Layer 5 of a small transformer language model trained on English Wikipedia (13 layers, counted from 0, width 96). Numbers have three digits each and are written without spaces.
Take only the direct path to the model's output, skipping the later layers: a vector added to the residual stream pushes a token's score in proportion to its dot product with that token's output vector.

Output vectors of the tokens that the questions are about. A number n stands for (n - 500) times 0.0033.
" head": 514567717509450488670542346452564541518599518447504480434584585603527442567401395463477402460424488437551510435646408538513412521558502419415613435455540603580508474444530432429368416395361495372433659465400596648637436602499543556580484411549569497363581580582464430616465397556542376492
"ech": 613425473706574234393656506274663500464519647576390230433455551560589518515416641632360486458304489476702589400473331426620539472558555608512602427470613383364690478454409279546320609598499516593443430586600330489475559485592479439512525534575363632630381401429473521804512370688330542511
"ian": 551545546607618350548614445334383695576493467475418344237469499460597499438608445317697354576484496425656548597365610388721479391366469446530427533387493539587324555489183523568630668615411486521621383426493637455678499413487571588459569572702480543565468521465798395389440449343366676438
" V": 533373467500427502376549502612589453423572570453469567564539513463579619593381489508412670494422508397513434480403428484398379576447434566599416502589557529474437486328583393485469594410569470545572535559417551448435509598500500529424555573515519580411664481542554472502524525539473564365
" as": 377598585388343496485418517297557312530587499427723447400591549597571439579590384591458478462579506397516425572601562483421451357706427515517403654476594609480405669419711453501531548787462535477458442447424492504429570627416538449433410373486559663408492525630504477433459560453461392461
"oard": 794688342615514479532735458385396462578458531339524367610496367463498527605592574569471215577560462290551501449479270489553455454797661493247392504382459584458490486581602371609440465582661530311341476643490450570565502578417628567411717746570411312535467348482213559482551573363521387747
"ey": 612482535475497442574562452473456454617517446595503311626467405415489116650399434569681438407586492388422700649533551580615421571592365727416479566426566351351557616340279632667565342706480547493632585348544403427526338434411500602493273449565306369556405439276486610757429613610541664738
" number": 510516518690425569541523455369365397558540490379509495542613502512614611549313664431335470575282509426465562452523340526441596499744752424370311391280620722566606252561746625545346416409437499480413428587546517670693396673327706588582534590521426413370235755539385454427536353369550613498
"ized": 681481549620380265631520309519443423682709547565550543378652358380435370536635661201401328647570492442564487528516572512743606517623629583350374147358448467640590453601360335506390723421579608433361546639491625604374540618325618539458627374514427478548301534426548664465632379383457456487
" and": 377430464466434497466446589467403346558560747361570428418581473477346648479621360636594411505507525623564419375476636430404471401521504424446643551542530598492475572331643540482560526676571532371510502285512470454395412530575396652453590531439515554438535551495598637465432583611504485369
" b": 407466589462414661552496465505534483332631578372476560468581582523473536452558431593419642489507520552584458352491607471461407494497509452482586403468392565569370400541500487531415509454471432493507557505407525538563426600474388565538571573610481552387449601441664435557458542570482426446
"eth": 466580492640541240536459617362586533561449513561379195446438412579275533587479598511450405460466479616701665499434502517533430441708611588609563499413665349336646360514344492553459536569495447536392321599397369333581576458505534403485534609749441562542452347284475485817443652320673442761
"aly": 729481552651396354409567549448736685574368647667423391208469537632581311468448439310424485308557487496469597611741503465631663420528391503609436698290477520270511362462598234741453525449289514508378404536582648570706483283650485414482476506485359465683324325565549562574592379563623607484
"ena": 657598641369498156493562309436477584648427352655490480441443275536457645398384619433546521411490480437522436732355275648556461470679434487625568417490498450429696568465578532534441513361351449334473521518570576408564828389438717600384591347426500490575519487579533569690547460355631520490
"ched": 559618818513363256463602455500351711662512510433560540256535367492743377365528504441453397543488471446559685492731435362558672442456714381430516484170506520307483585723400475572243271438358364506447727827340668512470589660532732252368570257703596210699361525461376779630512627365476571483
"ore": 513441477372528537625466722324533694434244453380537436548506609545625497516424586435268576533490491459475806382403260638483512329444482600405678529419486577470700629748435400715412531820392632636493386607468582418460584303386740353546568564419476497600283363464476430336407621510432479505
".,": 536546553478548497115325462444312629538435617608720590545485461681522500580741466366290486614330455386542491391508443391530508200573640482487567287509552491339745473452699238538450426806463715456509455433590624431423539344621390331581353528525422592630383645490533830478695471184423513783
"ago": 578615602526642318437587252155813657813484405480480282616496247445460456468436534342488693472436482513717718549359226631515415560625567621376484671374479359334631292456497413407723669655333449027629508464746684475523526497671417472508556402583505592652292460618208637457617647355533538388
"ober": 646458483681788491315552568271555432585572366338293466552499453427487409460531630372613445487316461483597589530740395558649705359546663298521308244529717218281667426492462402283673397692135732617487283711689492540509502414731642472550462527554397574496403324549663523598610462217512585612
"hern": 585619672573607285499397572383402674444404580429438499387508318597732618554495613408208361438347448528433544553658379691460576402496538541484294672209569516513468402662527530416658462565351469335301543446666620622370333687473527439349610538540410583731500390678712580450417314360488510818
"ott": 567576619596752509640698611351582551626452280403473240789470507442570496548506592303554564558542478442504526436315306603522467503516522729505493461262523283351431537336504618622510627759376493516269377563547497476446620428506540480447480536478465444471341342424360719634506366530379537752
"_{": 462398759662575439564497589516770628544480352509516504426494437428512382608426523597292584500497491336511526476442363503538624402519672466419510305267508364471547354647585612439513420390484773471444478560700441616422527504503514702747186663453571471596362489425294497379719379474391520554
"ches": 565605730428528492512319662390519663708528578522492551227582296715810431207389488391429463359450471392394570505542441435387614613610484242534469530191396431384599556706572559476249368584473369462381790702417662575645459542519794405346571348786444442662414293398448816616576557386457576339
"way": 418522401692520623385417367373289780537460432576328482631502404776525278730566788473482232372416503632389380458499426614436405642494507482539235417463494244593578340637490499638395392471250474289526658539564612379628392719522766691683640510477321281428341638419526524458680552541618655627
"\n ": 491448465491661521384413404428625772494612615577601472562526357420446424416647467661575440395515498525507491333432497544411743377715408346388399373349676471595406706658572542560473356537439630554585589552504470398582505402524420324544296497514602497280544301566482431615488450561660388594
"ored": 608587558741352435602484527425492589416352537433541443492620623440769473435473628458525344637409475413412594313401246465658641392599739512524614259275557509465622684773306336843523456629247565599675606639402685585429477448388595581424417392568409270567120335366488819516529538395445312488
"ael": 717649536729533490546628599310725529477432334570396411424490195286600470377474701280312610317361473516477491456433420563590532409579446538168618517329873584318495648328237266443707622579294512320453390534654538595621701382387873566340589651587329385657555580563461459556588593386449381907
"rans": 568435548455415329551495596472433518666645497513568402565438506513459368497456630600165440353519472465581560581564236516541460448517665488351330567474478685411548429524353350401244594356554723474439603569678709576576608503672672529710470404435418317674485419655501403574641431527335478433
"ch": 475434619440437545384657617423579731527512475518385520352488458692402515470605397518355415565405504491473574710653412343515564532446546330663454565310442730542660656513474454436294572394361423572410739597340399442467392430521507373293683555456497428580575431477572713720485528463472522408
"he": 443516537481503548519537513286419566413540534530374296283468562645555530545596544398428351438509507690326621709482291627521547459429487471665585500202500616497447507560477707317494581475465494581531451667490569525381351535606575415313495261379416640530500348473710688503524557571528584637

Each question shows what one neuron of this layer's MLP adds at an activation of 1. A number n stands for (n - 500) times 0.0033.

n25: 361500603396464291400576596728457376517401254534507549490410486574620449423518487435490503351638615680547270418556393480551428357533490555396473397658341574431528686548697412389611340572350631369643352601321514403390637469512542575649709559567770588476405503598591451641406561613542530330
Which two tokens does it push up most, strongest first? "ena", " as"

n273: 637443612493635665481489423307241452568329385451489529625553409529311451553467497436434529579597525497359547610414296705683507344648561621668329562621259539353354627655524493379584633548423419647528716592472342314298573492696429684456331514596383375462356568329698557456426743421646461452
Pushed up most: "ey"

n1: 578450545543549503483456530379463352403359528732517483509417588480505419538508481293203497521355607366551667476416480483607372495441561430467535483422505394639661486515445661515477532444668611436544563600475380461596460645432451703351412408518409555663692636393588426488549437523486447545
Pushed down most: "\n "

n236: 241446518483607447443390638392672386522491672443525561435389535426384518583669497630380488426479362526552528428458652412547503526706458557344656534509449506648487414557655436481503441394567315523485375599540357354691389445378435595375618563694516425458463440434484449413806684475551481480
Pushed up most: "eth"

n350: 337318419561536569368503487541571445401445493612534591486408599319588454582568497560612507387436359374394456538530446420361241649456320763623462669503573651577313497278522466433510516618637397296440648377719598404540575529717661546445411617511257580436655400556638582574639480560567527298
Pushed up most: " V"

n70: 473641624627404452619473500355372391626587432490402513483703521411546390414583769449415405484481440415373631395581515651587679425477571424442523284242341592719441405735613432687477434537525440383494518665446578479634477441533611359643530374545469478569190558481407570461513500463616317531
Pushed down most: " V"

n232: 537410480563439647521459484387460467493571471235520660577459541483448703471728412401613606448346397324659480569464509808494599358379363347513439540707397513533616444318304599497440579478560640494439350667819435606474427403393458503399510578699349516566587493513472474532603612616341557350
Pushed up most: "ober"

n3: 544625442473506458461632511593570418358639446363544494379641467462546419435634544437442483551368651543338392580434528622403566553414569580696598581550367587469389610437603487515591648669500497511313317509363521423472538329368486466547485377598467332390657572648530554393568632359526539319
Pushed up most: " as"

n225: 442335454540452439469525497609444827482662486743479430343631452461507358507462540631465599403524374254553663443713409522490493386486625507441284342359736510608634585537458404405479578636345514596668268703523500513631673441484541431245682500552328583596661354593655377278483428547441538597
Pushed down most: " and"

n116: 400607379506447473305453535382543727402401473635653530352411592543463447465346561440469512429349672682557411405461413537419638384573443421413668439624456624485664451522516373373540474440427488434646633666523409589506451522486592637550395593539579617292419494417462512765343524629530440319
Pushed down most: "ott"

n163: 382642483556476538448586535473601542548548452616672410423739402606591498490400577457574395475544418518537451616488504523512573418527481541382600483500519353355414372543394493464436441438451354475512525649543454379495483412525524443522627628448541418595455534445310505374519645609512630465
Which two tokens does it push up most, strongest first? "ched", "ago"

n339: 312500652522594695401370581410605367518479589590450512645460515459375624313476539424500553619552493568522479456286526649531440486317563694397318532433412364503531515382563521615562579700475527434437511423714367503594526426495548540271467431469482394466527471503521480592588477699689497450
Pushed up most: "ott"

n189: 437455409457324526564605647660597524617536450533484519587719480646697371534456572675481425529492360435624454434375533475423539531399508562426464441684432471410520438453364346380375490586554622563413465419541531407471500401408464613429628534571542484537454397602562364602409352522553585574
Pushed down most: "he"

n128: 583516544529505565589483453526640406471517450457493502448582422654494545495426504445477516479465298530687383630472496419374538567364443517621409447509618572388414530483312460406570540456498486537393457589620483572434486417468477505552519424530420365422538537618561452553373689579566527533
Pushed down most: ".,"

n92: 406465569413613315500588421416441623500500526459675513563496397341540443704566626527698533420396565614460427640360477551462300657412568491600605530538500382442392484260539410771586642546313500475403491633529517379577586562476452696423530438486589484413654656390497282518487379231516509188
Pushed up most: "ena"

n30: 707595291345494318629478418594518488572497593488388494678418652582573657562555483494412452586425626311549436580533403516572472486452688497509618591382538529488510582472709431519543526466462264486568556430520434403574430277573282556269518584445632435452528452254525456312500477607485410466
Pushed up most: "oard"

n255: 568295350437612311661680406492570722587614448331336666419559405640649430456440443688486563346586254559717770599414506493590281510524651439349486486510666534431563340681511354442627403487470377520459477461378511510527745397435602378486694397633395664386433497650463490500429449370418597381
Pushed up most: "ago"

n23: 346517535467412514567413467443457436611532486488543626605657439544452328637474544518378529640597503511563468708385593500585622514540440425432302399379449408714623546467453555527465383386589567573489492360313497611362483552731545449509629397420317509451503380472397776519539559398426484497
Pushed up most: "ized"

n172: 646287514687449494487425548583471403527467563569561586562658552526522598503342553479421488449630460486462375374454616438627377694393623484526506654497605463463451660331654474512406483350478418462372425359452401380463456417538466543343638500555796397579565437656424656491426545626463453577
Pushed down most: "ober"

n331: 337461570532458519465497394515470564611374510545540602345492375446407324384681510469654640420556469553453403535477352612652654624282365386657616633415678468356525177413712503763295548678388584415464386490500438299477667468602490497578503533324368598409483539497472523667419510590621428440
Pushed up most: "aly"

n7: 587512515483534503450330562412403432580578517612612640402493565269535571491580531671417509488462646355233435350483602428528606379617549720454714488584469395465478476448557316479455562533537420528618489530329357497388571605432372612491527520394576344522695575598636534407480360427549455592
Pushed up most: ".,"

n238: 520542415650394551348548751606312370452655753480589454430385493530402646395497465640388586656575454500572430512428350395578510487487607457506298464437458506490490751401639398575676560438592473438561479557522343349197513614332532651480416650671500623597507448471231503471494494422406663500
Pushed down most: " head"

n21: 441552550524571537406381669481513353398657478614629542424563516389404449519395635510381342360378451455533646464570587546512593538360619493446554550302480585455489465646671537599563454500589492431453502480497510360576412471554507493415510619481578507503439535338442559527549583534577563536
Pushed down most: "ena"

n4: 423379506653418377492521511433552491536503673476436683588582352387422589503633555658558408661706450435530425505543436482756491517374406399690574540470525539426665422446463513398325669562381567389452382558487473608410488388473595320338412577674488472415591412548506531484573525542557516434
Pushed down most: "way"

n83: 529472398349563463475675544472562650401545447400660620591610527325576542614505537386497387570469485512447500403454630668476325431467477472523563503563453493538516482529522488487591611461539453507721564458582543385325374338514532525542542442465599563443474467392387662380425627362490516505
Pushed down most: "aly"

n299: 586515347437336506484550607636479379456466527580578598524568516684584740468519242400334512368467621539506615440414500589586410572613494544700426503380474456530557542634536361725591327365448324607541355479352578511359621528564331462497552373608509400468558509662412579441544512453574395503
Pushed down most: "ober"

n50: 428672312536481423477662586154461503530415544526449500646478349510779395519546665573632478524497322533509625542627480507402470552595273512421352519588403621522653635620452515433626534359614600539509625448353480562484741298583537356366497484436533491493464500607299531326403447483563278573
Pushed up most: "oard"

n375: 408568477640599483590392539452395450440533391515246359603615439558360553410368392714418480413471450614569477470555526360517404594506632503626423770616534430523386427458547666385441693486559309536619462312532494322574424592532463545423521589420464454567615534500424475598523534536591607610
Pushed up most: "eth"

n287: 544442673431508474577494474434701555523564471573595435412521415342394638634586536379582391495441600505603377541551415431477562378487556492575578530451579308363350402582298576379558461469367440633524518530411553425524576457573392524450558535506517385529417401527523561793408642683452451513
Which two tokens does it push up most, strongest first? "eth", "ched"

n79: 659340611258337458465303442381396472401309622258460461561360721380526374415457401740408317420741910455523480432709528308644418500741516636606631544545430404622686440409522478579601443586687577320364604452378632474757580601633635504435342453416434551634228547668705523461325577232645500379
Pushed up most: " as"

n240: 482676453620580568495512353526538429567512520582459602527543518491355429440505531576355391642421619505442462572395573431385600455593462609480624685615305489448519462420548503528503288647559497569330366586542408446572465435399511534491667625403485546478665532604593380353520480196387312661
Pushed up most: "oard"

n303: 441531416561440455575470433510480529361238563659485581680431576520648637506532597527617468435486245603503421549512513643428602714526354573469539552591429562509500619479255397545485525486500485530500516291608431489648480289346381452467447325583443431564473560520540523791316520551506479533
Pushed up most: "ey"

n246: 404500532547491392625497514649744669552392549581553442381646347497495353460415545372412389434558425360555423422552471641492443545442512543437500640584483545222522435689456548393550537574359550434577386417468409616660538562652423491539607326506598474435613457319669580551309588409425479517
Pushed down most: " number"

n41: 451437420399635550526244578646367497785355579440519503451515402532509537466485337590390626581554317638366393527490454520543347586567296384566639568567588512290572348332476623356575627694472575421576449523433393503550409643425632513628562427797540452422286522449321563549701447530500500424
Pushed up most: "ches"

n336: 363612658592484293478598487515575289451534500451684624277591555405528551549313441500461322620602532448516480610481371534558595532481423621445412533481606443462532249514407540642539481568398539401437541309616520408481531518472530571540616585471532549424548525590261530552541422465538472410
Pushed up most: "ago"

n139: 566586762420486473475401497360364583350425406488571506394497600421458530533469589687407525507503471429359676473629415742605195411441369450425523587538607317458524545494628551676480560508600494426439469603608325497514392450456396478612497430443594475512517558577465533598519596512428360543
Pushed up most: "ore"

n125: 546407512562433532505442477576688542686296321537557347458577435449448380477576531592372223574438521494317389402529579570429675594355465417459524512545529468397431423525567527429470523609380557478616539587578398405451578657613382477636684400434639480503509450520512674315593566679354559689
Which two tokens does it push up most, strongest first? "way", "_{"

n57: 503529404472565696562545548449407443465581477473374332362470389520244692481401646617613324597553711500491670575563598833541308430411431322575483467399342484641377669431532624483440647472449359572633386456631658567659433490441661562422382297317659591430456471545636552457536461414497413475
Which two tokens does it push up most, strongest first? "he", "ian"

n373: 561676517565651492472302390535489434679436387297580480738490605411524497481542609512420537576494679452468339587506607556396444489568469500289339509478414434540415440568596380372670552715478448546640705468509340495455480518505514494477593551509402418572570500444371650438614503370531515386
Which two tokens does it push up most, strongest first? "ago", "oard"

n217: 302497493587569060619642612453436557452428677573535318425432430504320666497497402496539511456706594569673613397490616547329478500462441445545298606453387415722448426438264609379553551361497575533531474511616573397720500392608603483543486472422350431452629319659566675657473647278635364603
Pushed up most: "eth"